Layer 6 of a small transformer language model trained on English Wikipedia (11 layers, counted from 0, width 128).
A neuron's activation on a vector x is GELU(weights . x), where the dot is the dot product.
The model reads these tokens: "er" "pl" "at" "te" ". " "W" "est" "er" "pl" "at" "t" "e " "was " "p" "ri" "m" "ar" "il" "y "

The vector x that enters this layer's MLP at each token. A number n stands for (n - 500) times 0.015.
0 "er": 414 487 441 264 499 542 471 474 464 370 476 603 382 540 529 495 505 494 555 444 646 462 636 457 634 625 336 395 574 486 244 439 424 510 413 514 479 576 541 418 458 419 380 546 531 514 651 573 512 610 567 402 582 629 645 408 647 471 564 543 500 393 521 624 475 507 533 497 569 460 336 591 399 430 612 425 448 414 524 644 476 496 443 365 553 485 523 339 682 585 450 533 551 417 489 355 415 357 508 667 528 480 617 702 442 609 441 504 557 415 590 603 690 756 681 524 438 493 546 317 326 607 526 289 393 648 479 504
1 "pl": 538 478 507 420 418 471 462 385 439 591 437 625 464 514 622 576 454 610 662 446 668 325 573 416 543 252 297 349 284 609 459 419 645 499 492 598 562 634 822 536 571 455 524 287 479 497 340 537 575 501 501 477 509 329 526 545 476 502 595 383 443 579 489 519 543 470 537 498 620 442 436 471 394 506 483 477 415 538 378 852 523 447 428 483 547 662 404 559 418 501 571 444 392 413 536 621 500 407 528 691 506 468 497 474 606 487 563 660 653 289 447 504 518 232 773 621 347 430 466 620 426 450 487 458 505 575 476 615
2 "at": 641 459 410 325 509 545 511 330 518 589 480 570 433 317 616 667 491 559 511 300 531 611 607 403 523 430 393 337 395 610 451 392 541 670 489 528 488 410 603 500 493 506 591 305 481 568 494 539 472 507 428 533 458 327 590 582 375 460 660 469 407 671 517 338 558 414 685 611 582 443 485 646 447 477 462 437 411 498 507 837 416 508 602 487 564 577 495 510 436 498 514 518 527 328 501 453 590 435 266 521 551 478 560 583 598 349 549 779 589 349 661 511 560 247 402 597 371 585 449 605 426 454 610 421 498 635 455 526
3 "te": 647 588 513 469 420 395 551 532 537 577 532 449 398 426 549 560 444 676 658 493 631 504 621 410 463 351 266 374 320 647 495 412 581 560 508 553 469 471 641 730 421 442 457 270 493 552 603 627 454 565 386 365 598 288 541 505 433 427 630 493 449 786 492 506 487 489 639 497 482 424 516 459 351 552 528 442 502 455 498 790 559 519 592 494 447 580 428 575 346 543 534 449 514 359 525 544 577 317 399 484 538 574 372 477 538 516 463 729 528 499 534 518 547 17 663 550 326 450 514 605 333 498 600 390 546 600 366 601
4 ". ": 582 363 413 385 448 580 564 332 419 727 464 523 529 397 509 618 599 589 577 390 667 489 598 430 563 640 355 438 565 529 428 538 458 575 409 515 438 455 632 515 527 464 563 378 348 594 554 676 479 517 493 502 610 548 629 481 608 450 502 401 498 629 481 611 490 390 531 510 493 458 401 690 486 514 463 495 459 514 437 735 508 546 430 468 506 502 499 488 485 589 408 419 432 578 445 578 424 385 613 646 276 453 439 578 590 531 463 672 537 271 713 508 611 237 569 535 366 413 533 477 477 511 626 288 367 473 407 568
5 "W": 571 393 572 484 431 504 643 377 587 618 388 531 456 397 584 401 500 473 503 441 717 601 515 399 485 458 442 457 466 656 545 407 422 516 542 488 593 379 504 854 494 538 559 406 511 484 471 613 427 543 382 354 466 603 637 606 383 527 548 327 558 645 472 477 591 486 490 623 546 583 439 546 420 434 417 475 499 547 497 767 544 360 418 477 451 474 509 592 477 511 344 327 385 583 430 517 368 289 602 691 366 407 505 547 694 612 571 756 510 241 473 581 551 282 515 479 337 598 508 567 485 576 553 370 536 492 535 540
6 "est": 403 478 515 590 706 538 528 289 586 529 415 388 403 449 533 566 649 555 568 355 511 602 578 418 459 474 552 427 551 432 574 477 522 459 599 425 592 369 528 664 423 477 550 574 444 454 454 543 474 501 484 311 427 352 600 593 544 551 652 502 304 764 455 496 384 550 593 537 598 473 450 669 558 469 601 466 367 517 600 634 484 400 432 365 551 724 481 567 423 454 415 432 562 483 519 541 309 478 649 706 460 506 469 628 617 477 450 752 501 237 354 525 709 223 566 382 269 394 492 579 460 523 490 449 511 541 493 486
7 "er": 474 552 373 440 513 280 615 368 647 524 380 496 518 471 469 443 458 617 493 465 504 590 599 593 543 413 495 404 498 470 474 577 561 438 564 466 425 395 541 683 627 493 608 411 503 579 519 664 512 495 709 461 487 362 557 566 527 517 627 463 495 713 385 410 465 373 514 557 605 484 306 627 463 515 570 424 427 426 519 674 473 363 552 478 596 627 435 501 554 477 281 514 425 455 552 610 430 505 556 636 545 492 573 523 673 454 487 581 481 258 547 488 461 48 676 365 330 386 508 586 189 593 443 543 430 663 592 552
8 "pl": 543 439 458 447 441 440 540 393 476 639 443 675 456 466 541 560 410 575 590 420 601 299 539 444 433 247 431 270 306 548 423 479 669 429 546 589 485 534 767 638 511 498 564 295 431 550 391 632 579 496 593 544 451 342 558 521 506 438 612 437 417 645 425 484 484 515 589 525 654 499 407 515 379 469 507 508 391 524 370 714 555 407 460 497 579 631 480 568 423 482 531 464 424 410 567 569 516 443 576 718 504 427 597 392 696 480 601 608 609 314 486 534 472 171 757 520 368 433 412 649 396 430 370 557 471 667 523 607
9 "at": 655 405 409 386 496 561 565 306 515 629 460 567 419 317 541 622 474 525 522 309 487 581 580 443 469 439 445 272 423 620 379 440 528 588 553 530 439 356 500 604 503 527 615 328 454 600 485 570 458 494 473 580 392 293 595 576 381 472 650 494 401 699 505 357 523 410 708 639 575 477 440 661 493 438 486 408 409 473 518 824 433 483 626 480 590 617 515 541 436 490 483 530 549 387 537 418 569 473 327 567 544 444 629 580 673 381 620 707 569 309 607 487 519 293 466 553 351 566 413 601 428 421 570 500 420 673 505 539
10 "t": 619 487 443 406 596 365 490 441 544 550 519 549 381 381 458 549 461 609 675 421 559 570 583 454 475 417 488 358 177 525 447 365 496 512 563 528 432 483 545 775 471 420 495 353 462 579 477 587 431 568 466 448 462 276 624 547 357 431 604 536 340 759 532 441 458 546 737 523 504 501 438 532 285 565 548 543 390 501 437 812 523 495 599 471 557 706 515 598 474 525 528 481 441 360 532 556 569 345 394 537 475 539 507 553 639 507 549 684 518 223 602 479 500 76 610 551 406 484 474 689 409 493 489 420 521 633 473 617
11 "e ": 478 452 343 487 420 329 533 438 554 477 501 385 472 429 460 524 564 644 637 469 674 538 625 582 389 415 438 271 328 717 474 516 535 430 604 495 466 399 565 777 484 432 577 322 427 661 537 538 479 520 564 474 580 369 657 553 407 463 501 515 547 679 429 408 472 493 652 547 469 494 466 500 491 499 504 405 384 408 391 858 569 416 505 535 469 574 582 672 535 545 324 392 549 451 585 593 551 286 565 579 292 503 547 452 625 472 423 654 505 381 570 509 570 109 623 535 392 426 566 645 450 504 529 430 531 596 534 463
12 "was ": 494 497 503 580 484 559 580 360 489 493 446 527 501 396 532 538 567 562 525 367 664 606 639 533 442 455 572 411 419 641 517 543 468 536 466 558 527 429 535 599 504 512 367 342 455 478 519 564 460 535 421 273 656 452 433 567 401 382 588 494 651 653 512 562 522 462 604 495 538 415 391 612 458 521 487 411 303 478 553 690 631 485 390 540 597 533 581 565 427 590 319 452 456 431 382 541 536 294 510 578 417 452 435 782 618 525 373 816 595 117 559 594 630 259 607 502 269 404 523 420 614 452 613 360 499 391 537 493
13 "p": 524 466 456 491 542 564 595 314 436 606 532 598 427 495 527 464 639 709 486 394 608 422 663 456 374 359 535 564 449 655 667 472 545 384 431 489 484 615 552 647 419 397 460 427 455 409 329 571 590 641 429 290 510 440 633 547 492 557 362 426 486 571 545 379 483 394 583 576 566 428 505 658 404 588 408 607 278 498 586 591 679 438 419 563 398 551 484 494 616 422 386 423 450 571 590 661 406 524 586 620 438 347 442 560 525 456 377 729 583 277 637 570 456 254 552 587 236 507 506 405 596 578 469 433 577 520 393 555
14 "ri": 505 633 656 456 368 604 529 440 502 662 516 599 388 413 426 548 491 686 453 373 686 531 727 619 572 487 461 416 503 588 412 486 431 602 405 434 589 426 483 582 417 489 637 406 527 605 307 504 508 496 549 326 490 335 587 664 457 514 579 512 524 591 478 328 405 448 434 580 636 404 547 451 265 571 395 420 625 416 651 686 622 435 361 480 448 504 472 618 452 468 476 324 485 472 433 520 437 511 565 551 469 401 553 531 429 414 367 702 590 213 613 639 593 329 461 646 434 552 509 468 567 573 519 532 586 542 341 451
15 "m": 531 639 523 511 478 637 451 414 420 530 567 424 514 409 428 622 503 631 487 385 498 459 512 530 643 238 504 466 548 667 527 462 460 604 291 495 573 568 594 656 429 330 503 404 518 492 402 608 444 510 392 375 554 458 579 690 405 620 645 613 419 611 372 432 437 489 367 665 609 403 670 575 437 540 473 380 510 510 474 807 506 384 464 428 529 594 508 510 553 388 550 356 342 315 322 615 498 388 533 614 427 511 432 656 557 450 467 732 592 267 698 553 530 354 395 614 380 526 545 556 476 564 383 505 523 546 428 589
16 "ar": 572 545 446 478 447 490 517 367 366 423 505 492 455 406 551 665 478 508 535 445 480 584 545 579 544 421 402 513 382 574 585 593 564 529 329 519 525 528 479 583 507 431 567 314 456 696 397 609 459 457 488 447 645 439 557 664 439 522 500 612 319 626 402 540 464 512 473 606 664 451 587 673 409 612 409 434 417 487 493 876 409 449 607 507 459 492 542 467 435 387 508 411 514 372 348 520 395 478 457 613 594 447 523 593 448 421 280 784 592 168 592 474 583 240 473 625 286 579 538 656 402 477 505 480 532 541 389 653
17 "il": 497 640 403 339 337 559 485 412 405 448 367 570 475 373 528 495 466 566 537 368 626 597 434 552 492 428 330 570 356 659 662 473 465 522 513 603 614 606 658 646 584 313 538 361 473 509 587 532 573 440 499 333 538 390 586 550 449 511 487 579 353 692 447 618 441 547 541 520 585 454 582 573 390 590 381 415 420 447 535 947 483 513 596 551 543 543 513 671 417 346 534 507 430 485 418 494 449 325 427 541 507 388 507 544 516 442 428 829 458 268 621 496 638 217 475 540 401 517 534 729 489 544 369 491 521 590 429 596
18 "y ": 450 654 416 456 432 622 483 474 489 468 421 490 542 399 586 517 554 622 476 397 548 634 457 640 373 485 518 495 366 521 575 449 513 508 419 507 516 476 551 604 398 621 391 434 419 579 505 544 490 590 534 350 575 474 506 579 368 501 510 548 535 682 454 474 473 400 550 392 487 383 607 546 445 547 481 339 347 440 564 894 692 499 486 520 572 479 559 580 604 526 404 553 462 349 497 541 463 301 489 509 300 343 364 745 613 429 467 830 514 221 676 529 549 223 502 487 427 474 478 679 565 580 539 356 566 486 540 567

Each question shows the input weights of one neuron of the MLP. A number n stands for (n - 500) times 0.00057.

n428: 452 695 402 353 694 695 567 413 657 562 597 435 336 432 603 576 480 565 528 608 503 564 547 523 487 482 635 525 270 544 633 497 409 454 513 576 303 703 530 458 315 536 304 365 417 392 461 551 406 510 513 640 688 418 594 603 569 430 414 441 680 551 713 577 289 425 410 542 619 322 448 427 601 540 560 547 672 430 310 503 448 449 439 584 530 585 541 262 487 425 460 565 598 646 598 383 506 472 580 441 516 513 604 422 698 481 474 391 464 791 544 535 387 503 525 564 500 384 563 240 434 554 422 412 481 375 416 404
On which two tokens does it fire most, strongest first? 13 "p", 0 "er"

n225: 591 665 525 629 549 431 522 509 476 460 577 448 444 420 603 533 491 368 382 644 584 424 336 451 620 598 595 652 554 365 368 537 753 569 491 503 701 539 412 261 621 587 500 506 288 512 515 449 646 269 394 456 393 426 540 187 438 337 566 352 437 563 445 448 506 420 556 644 657 652 488 595 461 303 617 422 535 509 419 438 395 563 365 473 472 531 497 543 506 468 637 454 593 362 549 469 494 565 456 571 348 435 575 558 528 307 541 577 518 540 724 524 335 581 465 470 378 518 566 570 531 610 460 500 521 568 540 660
Its three highest activations, in order, are on tokens 2 "at", 9 "at", 8 "pl"

n382: 640 524 480 358 600 513 407 653 460 470 560 651 381 477 510 556 439 680 726 549 446 616 474 295 470 478 760 683 369 628 419 466 503 528 284 418 422 553 394 637 326 514 432 376 298 632 317 516 528 533 538 429 413 585 531 421 532 411 530 368 514 575 593 337 612 422 545 420 591 575 470 533 562 394 483 337 767 618 375 500 547 562 671 550 558 574 477 328 751 542 615 564 689 581 392 484 450 500 335 524 330 415 448 352 452 580 585 393 719 608 518 287 503 595 600 566 607 593 497 295 428 375 497 565 536 514 290 626
On which token does it fire most, and how strongly? 10 "t", at about 0.64

n266: 595 582 391 640 574 469 671 472 384 466 636 652 597 822 356 421 670 583 408 491 477 338 443 497 527 386 419 418 463 551 398 347 417 401 580 525 560 580 532 500 481 632 596 342 478 450 428 524 516 669 459 613 311 554 463 279 518 452 594 484 446 399 485 491 491 637 490 611 425 481 391 449 639 642 337 509 509 455 470 601 693 527 494 589 484 410 500 528 328 637 344 525 697 326 491 600 402 676 452 381 654 434 464 441 721 413 607 396 519 482 484 542 390 632 446 586 531 583 570 550 607 235 454 554 479 591 405 543
On which token does it fire most, and how strongly? 8 "pl", at about 1.1

n241: 631 457 364 625 521 525 438 338 563 268 308 528 651 304 451 441 359 367 770 709 524 317 465 422 608 517 555 500 540 305 518 514 489 450 560 692 479 532 275 480 587 417 241 587 366 320 428 476 445 412 529 517 496 541 649 721 479 562 483 500 558 652 564 352 709 404 500 500 442 277 357 345 507 355 636 503 665 469 479 466 647 646 301 507 525 396 689 703 666 292 419 507 507 614 393 484 581 425 533 543 655 557 448 500 460 514 489 540 347 430 738 562 542 668 445 325 659 394 507 646 746 570 627 576 615 345 380 528
On which token does it fire most, and how strongly? 12 "was ", at about 0.23

n45: 293 558 619 639 440 540 448 443 543 568 429 497 388 355 527 362 216 406 426 464 615 520 507 588 352 478 539 713 466 280 591 510 242 421 357 479 377 423 538 541 473 373 389 293 613 398 615 454 476 700 479 442 856 601 525 603 562 424 415 537 307 503 543 340 520 545 610 604 532 510 635 379 608 424 507 549 573 447 648 293 642 447 507 533 483 405 630 615 435 691 506 415 629 345 395 537 490 416 541 435 514 486 644 641 541 221 664 280 534 564 511 467 362 519 658 673 533 470 614 558 534 521 627 431 530 398 584 497
It fires most on token 12 "was "

n277: 555 429 611 752 503 575 485 589 500 418 442 471 618 590 477 474 399 542 573 540 569 325 376 439 315 398 449 398 505 528 628 468 431 486 569 542 755 560 429 611 775 580 675 583 538 471 424 483 536 561 385 617 364 593 416 464 492 619 477 397 470 586 460 477 621 640 455 520 506 476 459 266 508 571 557 426 434 386 651 534 506 398 431 526 367 602 480 664 559 534 652 418 389 491 442 433 483 469 586 541 618 541 534 488 509 503 462 370 579 610 259 367 296 500 327 394 483 442 580 453 429 572 410 407 443 615 523 589
Its three highest activations, in order, are on tokens 5 "W", 1 "pl", 8 "pl"

n169: 736 523 756 526 445 426 497 465 503 474 611 435 625 454 510 452 401 513 559 538 377 339 535 523 423 605 229 535 658 500 510 326 481 491 516 383 491 497 690 561 437 374 288 537 507 454 655 500 321 397 768 665 493 424 515 317 487 183 459 391 650 624 545 571 533 550 543 598 497 622 664 323 602 364 510 449 590 595 621 425 618 408 327 613 533 520 283 320 687 531 562 546 556 507 444 651 458 553 453 484 414 513 322 480 603 624 450 412 598 635 340 624 533 519 494 487 451 448 540 668 633 382 614 497 494 543 574 426
It fires most on token 3 "te"

n181: 503 454 231 627 238 614 540 365 538 528 384 395 429 535 396 575 521 412 369 696 503 559 592 535 528 347 690 418 376 449 440 670 615 725 444 640 216 604 385 617 439 564 500 477 611 397 695 407 576 479 554 423 335 439 458 607 503 392 373 387 648 308 364 420 482 727 443 363 476 493 542 500 469 715 612 332 513 483 503 544 489 538 348 619 253 539 483 486 616 551 447 694 390 693 465 529 583 564 579 624 358 450 401 310 400 489 357 674 328 652 518 548 481 796 608 545 441 437 425 597 607 580 437 449 552 521 702 607
Its three highest activations, in order, are on tokens 11 "e ", 18 "y ", 13 "p"

n464: 528 474 592 586 516 425 471 537 463 373 554 642 408 544 475 515 385 660 449 373 482 419 317 588 661 437 506 697 550 358 462 398 487 420 556 542 451 422 397 573 641 240 500 583 439 487 672 383 307 456 442 506 638 564 485 625 631 416 518 579 503 526 431 528 586 673 510 553 530 254 219 485 439 519 269 485 497 623 337 452 697 586 602 494 718 554 503 535 632 576 593 592 367 478 408 509 478 552 452 405 615 544 417 412 609 588 641 456 576 390 174 525 442 479 500 466 597 512 716 464 664 627 437 393 673 391 447 466
It fires most on token 10 "t"

n36: 576 401 605 413 538 466 752 411 353 451 434 497 504 503 466 524 574 423 610 748 342 414 382 313 537 520 557 639 448 429 396 402 410 366 727 380 490 634 521 568 475 669 487 733 595 682 776 554 554 771 426 543 282 658 387 681 460 386 415 528 671 555 393 452 440 416 436 410 540 472 521 584 645 589 411 557 651 426 368 670 451 575 517 717 309 678 370 538 665 317 437 304 545 288 486 526 551 554 482 479 732 528 480 382 641 393 489 247 514 490 594 422 380 372 370 503 410 366 493 513 560 450 503 534 568 549 500 442
On which two tokens does it fire most, strongest first? 7 "er", 10 "t"

n105: 354 367 520 466 421 472 468 514 419 398 466 520 443 492 561 693 727 568 573 442 398 402 569 525 561 481 418 412 529 309 492 531 539 607 399 503 456 592 445 305 414 391 525 679 621 489 486 276 400 447 451 546 517 371 482 491 486 378 622 352 523 508 539 461 328 656 445 706 615 463 625 495 412 509 415 563 666 517 500 467 491 572 589 514 604 380 475 420 368 519 543 489 511 695 611 348 668 530 471 329 423 586 654 387 569 562 537 561 423 487 527 414 614 487 552 564 492 542 454 570 319 439 483 418 617 486 610 609
It fires most on token 2 "at"

n352: 373 312 500 530 494 435 561 582 450 416 568 402 467 173 515 500 439 517 334 658 511 362 396 333 593 621 592 419 494 323 557 401 536 332 429 561 644 482 625 594 539 518 445 494 333 449 494 456 438 459 585 517 384 463 351 451 443 582 509 491 512 646 524 577 473 569 460 355 471 449 527 434 572 457 558 697 570 430 506 540 386 503 447 612 479 533 397 682 460 463 653 719 491 762 497 541 677 397 616 524 503 548 543 265 500 568 521 506 655 494 562 459 416 514 491 456 538 695 631 491 491 635 571 442 693 606 397 424
It fires most on token 8 "pl"

n260: 600 563 526 247 536 584 550 565 577 389 555 386 358 513 680 471 477 331 538 490 414 661 627 444 439 580 468 503 640 494 549 362 571 454 506 440 173 561 553 558 490 384 516 537 546 484 609 535 618 448 434 625 578 453 424 517 500 640 577 543 457 306 523 429 338 447 543 672 595 569 615 471 741 290 621 516 506 529 538 503 392 296 667 529 560 674 487 516 383 522 581 490 441 448 307 428 506 591 343 645 526 533 564 288 427 317 440 567 595 666 480 471 268 593 500 452 639 539 440 621 307 362 487 304 596 338 487 728
It fires most on token 2 "at"

n213: 649 483 585 592 785 641 520 487 371 457 562 474 510 568 416 478 487 303 384 583 688 439 582 418 516 725 519 497 497 503 396 470 448 266 439 540 462 371 540 312 483 464 605 525 404 520 497 414 781 513 407 428 539 396 357 460 610 603 567 438 490 461 471 254 586 509 607 572 349 523 579 636 614 623 550 481 429 366 560 412 372 535 366 400 620 612 481 546 567 368 364 484 595 546 392 536 677 604 367 566 319 566 519 389 480 520 417 314 369 429 674 373 583 478 400 738 510 561 774 481 619 681 364 662 519 536 516 545
It fires most on token 13 "p"

n360: 601 418 419 534 362 418 440 711 396 276 274 494 531 528 497 557 437 503 494 473 459 362 311 330 348 436 527 416 373 521 472 447 349 407 322 566 551 479 620 428 500 667 389 611 286 522 594 455 474 439 396 527 620 341 371 440 673 421 485 590 611 575 506 457 654 527 608 626 566 610 525 434 557 661 407 449 550 503 415 539 537 539 394 294 503 506 408 438 635 485 371 497 593 546 503 680 708 631 307 438 575 394 373 454 509 565 560 486 469 561 574 497 737 564 464 534 589 638 468 512 764 471 528 431 561 513 623 585
It fires most on token 18 "y "

n369: 514 504 489 405 616 356 418 356 457 551 496 577 577 380 604 422 585 339 668 461 179 691 521 591 689 438 581 607 541 258 427 643 250 655 565 362 539 359 604 480 333 511 316 466 430 272 342 614 617 518 519 643 445 475 480 582 451 481 375 662 388 426 656 496 526 588 489 525 504 408 559 539 358 373 350 493 569 479 464 549 570 290 507 355 597 610 757 588 411 532 590 676 500 628 621 389 601 707 269 279 423 599 344 493 329 631 437 415 770 534 737 745 453 583 419 579 605 449 612 364 563 538 431 606 479 648 413 683
On which token does it fire most, and how strongly? 2 "at", at about 0.2

n98: 550 474 420 475 425 504 474 443 532 796 385 763 460 320 518 612 233 500 379 627 486 319 402 439 556 493 587 518 493 479 540 253 425 449 532 621 469 806 375 386 456 500 416 486 368 485 475 539 493 443 354 507 608 577 386 397 389 445 693 297 223 620 600 621 610 507 183 597 479 704 551 276 616 449 619 332 636 577 532 410 649 714 504 618 694 612 490 511 521 600 620 435 667 586 421 553 304 358 533 416 507 562 567 651 493 414 430 446 615 700 289 388 398 554 465 507 421 607 401 486 628 426 783 500 465 434 496 649
It fires most on token 1 "pl"

n497: 517 602 471 454 617 432 535 497 520 695 434 474 572 569 556 349 485 396 547 329 438 460 472 526 556 459 572 411 569 419 394 460 531 392 480 705 575 446 749 359 634 561 461 592 450 535 445 486 414 557 468 626 540 378 388 418 467 471 416 627 644 386 591 588 512 428 395 523 370 465 273 389 411 471 683 497 454 542 492 547 393 525 365 534 340 618 533 463 461 585 682 618 465 537 572 410 579 459 494 408 572 396 517 600 410 609 596 553 408 432 539 444 610 581 258 494 500 440 427 737 640 412 520 642 402 407 537 382
It fires most on token 1 "pl"

n132: 484 645 557 557 321 400 565 553 641 586 551 367 442 376 362 497 561 543 384 683 422 578 601 202 568 467 448 438 353 556 570 698 588 273 487 458 540 500 555 444 252 510 380 413 436 682 596 571 352 547 320 606 430 451 441 254 656 348 475 554 334 485 648 500 301 448 497 440 512 599 392 306 611 561 493 617 665 519 379 448 500 556 456 544 555 624 527 411 371 503 608 666 554 510 694 567 472 534 581 494 510 510 352 370 261 497 352 444 462 470 596 602 474 509 530 522 522 604 510 494 506 516 491 549 702 625 418 600
On which token does it fire most, and how strongly? 3 "te", at about 1.6

n164: 500 449 431 525 525 386 362 506 447 450 503 541 180 356 608 616 503 473 482 558 346 485 609 560 291 547 449 497 666 610 578 538 494 506 484 653 485 491 414 622 649 411 631 612 545 456 582 613 393 391 532 533 413 479 439 577 400 455 457 415 612 549 494 575 519 488 657 503 440 319 808 460 731 439 384 473 565 491 433 392 428 472 531 385 443 431 491 654 640 617 557 538 528 356 465 422 221 482 369 547 490 475 399 525 366 525 634 433 418 615 680 604 529 539 347 420 550 692 625 372 532 552 640 394 737 589 354 608
It fires most on token 2 "at"

n150: 510 471 481 529 487 395 549 586 427 555 709 368 454 465 554 337 765 503 448 421 369 478 385 542 324 464 512 453 608 428 506 338 385 455 481 425 522 519 280 524 422 546 537 661 336 594 455 538 423 576 507 543 388 730 497 566 559 480 497 494 698 330 602 739 507 444 431 526 407 604 597 453 228 631 706 556 393 484 547 426 672 578 541 500 212 377 562 429 591 667 365 526 445 381 571 595 478 404 487 451 480 468 387 580 686 519 556 371 632 388 261 538 515 567 577 440 580 545 414 558 500 404 538 500 604 761 535 301
On which token does it fire most, and how strongly? 0 "er", at about 0.28

n248: 309 411 424 573 503 441 503 524 441 434 305 440 369 539 456 474 359 509 598 479 534 449 322 548 412 437 485 556 517 494 602 670 344 503 515 479 494 542 755 525 708 454 471 503 528 470 761 482 597 440 469 532 443 465 531 515 546 349 515 367 278 436 548 610 631 616 457 455 526 573 503 503 705 644 512 444 546 597 647 393 442 506 639 506 589 685 529 425 661 506 480 536 542 623 346 642 500 538 432 542 643 555 509 497 543 608 387 542 446 526 362 348 418 580 280 384 387 452 245 592 381 457 590 704 349 564 393 550
It fires most on token 17 "il"

n127: 500 373 549 519 537 556 349 306 556 247 504 549 660 376 392 603 504 601 457 700 393 455 405 598 393 578 726 489 409 515 560 561 582 269 582 442 602 534 700 721 534 573 727 650 343 291 523 791 633 556 523 226 564 613 486 692 529 828 390 394 392 671 638 493 500 518 438 361 675 420 322 511 313 473 558 533 525 482 574 493 614 603 511 395 469 583 369 545 518 486 504 424 610 526 474 444 299 544 227 496 599 432 379 613 569 428 389 338 432 632 386 353 349 546 196 444 706 254 662 428 435 624 537 657 445 339 429 582
It fires most on token 6 "est"

n53: 481 619 311 637 523 573 428 651 365 555 387 676 666 828 558 519 798 530 552 454 467 249 640 543 653 511 549 336 482 321 402 654 531 460 539 305 440 485 460 485 187 738 549 544 496 323 787 386 403 504 504 325 465 530 787 404 380 560 367 567 408 529 461 523 492 387 197 298 470 417 684 443 322 663 645 470 552 462 454 507 484 390 615 574 281 527 635 480 424 350 749 421 288 422 524 681 620 635 332 331 547 280 542 293 567 656 425 536 332 596 631 504 596 699 436 589 519 659 652 537 544 448 325 492 523 540 341 577
It fires most on token 15 "m"

n276: 622 590 511 362 581 563 720 636 417 521 486 518 504 504 674 593 665 419 280 362 520 524 397 412 355 413 408 689 654 324 419 486 303 547 552 478 639 500 378 418 375 579 339 633 468 521 479 441 500 455 625 524 620 555 470 345 463 374 490 397 504 363 644 451 668 310 486 588 289 372 596 250 617 471 460 572 463 631 682 558 507 438 462 318 263 582 473 479 613 520 534 766 401 387 638 480 563 435 486 528 411 361 534 267 708 394 582 500 504 547 530 479 693 610 541 490 598 636 269 681 669 391 563 620 361 754 301 444
On which token does it fire most, and how strongly? 18 "y ", at about 0.18

n341: 374 446 282 450 504 591 529 412 465 528 482 645 557 571 339 403 439 561 415 556 604 661 418 429 535 574 514 465 368 576 319 350 556 560 682 561 647 349 431 418 561 518 462 604 230 536 629 458 599 349 568 693 468 466 523 435 579 428 538 407 504 546 504 528 439 466 73 489 681 611 532 397 631 598 518 752 792 611 624 520 429 203 604 669 460 504 541 575 634 347 348 432 653 312 607 372 647 435 496 571 314 532 645 564 561 695 439 553 425 550 478 535 332 530 316 503 542 482 446 449 705 431 422 538 563 256 405 667
It fires most on token 5 "W"

n492: 645 388 564 610 588 365 350 530 431 399 512 601 559 451 662 426 240 354 389 623 713 446 444 451 467 301 468 455 642 485 579 442 445 526 554 491 571 596 727 517 540 488 417 422 469 469 518 640 506 581 519 360 518 571 545 587 632 497 357 395 453 480 479 579 512 394 332 509 482 500 601 391 562 422 421 657 471 512 640 406 399 673 374 418 565 374 524 561 479 459 323 702 614 424 598 554 425 553 512 494 525 534 547 646 478 387 680 523 421 558 325 613 430 659 547 548 548 385 469 634 630 381 318 598 413 559 267 563
On which two tokens does it fire most, strongest first? 1 "pl", 8 "pl"

n380: 473 449 422 364 361 492 329 527 576 484 682 752 327 581 752 496 520 507 801 717 320 466 500 446 257 548 474 417 446 682 287 555 608 635 573 393 414 465 551 424 571 425 669 650 595 633 465 708 379 477 665 430 674 395 565 508 362 369 636 504 309 407 596 435 488 582 484 442 638 414 302 541 545 346 604 364 467 685 663 348 387 576 325 196 524 516 747 632 376 351 688 285 402 620 624 425 592 638 552 281 461 426 602 446 579 334 524 410 446 522 597 432 344 672 567 454 893 439 544 456 413 672 515 312 492 528 481 527
On which two tokens does it fire most, strongest first? 0 "er", 8 "pl"

n414: 321 452 413 594 486 496 662 486 582 623 406 597 595 334 404 549 522 434 683 514 330 532 325 421 398 486 371 384 503 433 262 540 529 381 364 313 656 486 596 336 544 474 476 541 804 544 126 549 526 404 562 466 363 444 456 618 535 364 458 351 611 300 572 596 584 580 633 665 684 380 489 367 563 349 489 419 428 412 598 379 801 419 330 654 522 424 646 489 371 611 431 602 743 507 561 493 717 556 426 445 456 460 504 377 573 396 493 540 662 442 711 728 369 578 472 741 693 457 448 418 394 455 582 542 341 445 425 372
Its three highest activations, in order, are on tokens 14 "ri", 8 "pl", 9 "at"

n51: 661 341 350 573 421 298 520 395 565 404 374 685 463 404 556 445 375 465 373 477 472 497 535 298 523 653 490 600 617 371 530 747 582 425 579 737 439 372 473 368 372 476 494 503 382 383 543 565 500 225 651 383 513 564 405 517 647 561 714 510 422 426 474 477 658 398 415 464 478 510 410 439 394 419 490 548 375 626 584 268 420 587 419 559 493 380 599 533 378 382 396 657 627 490 553 681 618 628 547 577 477 400 529 606 557 394 712 537 417 572 545 558 455 625 490 572 569 251 558 610 500 599 424 481 572 833 401 614
Its three highest activations, in order, are on tokens 7 "er", 8 "pl", 0 "er"

n272: 452 497 711 490 558 443 775 625 564 500 671 500 706 506 392 478 464 543 562 288 350 519 597 348 528 616 366 421 759 519 423 507 474 546 436 358 653 487 348 515 438 520 305 570 510 647 539 658 473 468 444 577 523 381 491 507 460 487 478 611 659 512 503 702 438 329 569 426 403 409 322 393 541 573 253 437 552 421 522 342 432 557 418 641 398 432 475 558 415 556 574 454 607 487 672 386 637 534 533 480 464 497 579 452 740 468 434 560 354 546 473 560 482 506 587 650 500 817 493 315 641 453 381 494 351 336 583 389
On which token does it fire most, and how strongly? 14 "ri", at about 0.23

n258: 782 385 415 479 619 282 633 594 472 415 388 732 603 338 431 455 571 611 594 421 354 545 531 324 445 473 503 551 323 610 342 592 615 430 406 414 673 316 601 542 671 436 367 812 361 447 659 483 365 542 550 352 479 391 513 740 680 486 346 574 522 406 423 427 450 392 547 423 412 507 496 326 551 281 442 538 586 387 421 395 641 397 548 371 464 337 598 683 705 473 447 496 585 535 585 627 431 575 302 457 653 542 565 500 450 553 450 425 479 636 643 568 587 540 632 348 605 455 568 369 446 554 566 729 531 479 748 351
It fires most on token 7 "er"

n214: 476 441 555 295 491 659 260 488 449 448 588 318 709 275 479 408 426 430 582 399 572 671 459 670 437 463 544 538 477 539 558 439 588 411 684 512 687 533 453 452 445 540 482 434 509 503 491 482 475 503 494 485 600 565 438 577 468 531 313 472 578 548 271 699 586 740 488 624 342 525 598 565 414 438 585 355 483 633 278 313 402 491 467 563 423 369 623 317 509 281 462 543 472 503 485 374 539 649 509 451 389 625 535 448 568 524 361 472 467 428 618 530 442 532 494 536 467 521 531 387 426 578 639 482 551 506 488 709
Its three highest activations, in order, are on tokens 16 "ar", 15 "m", 17 "il"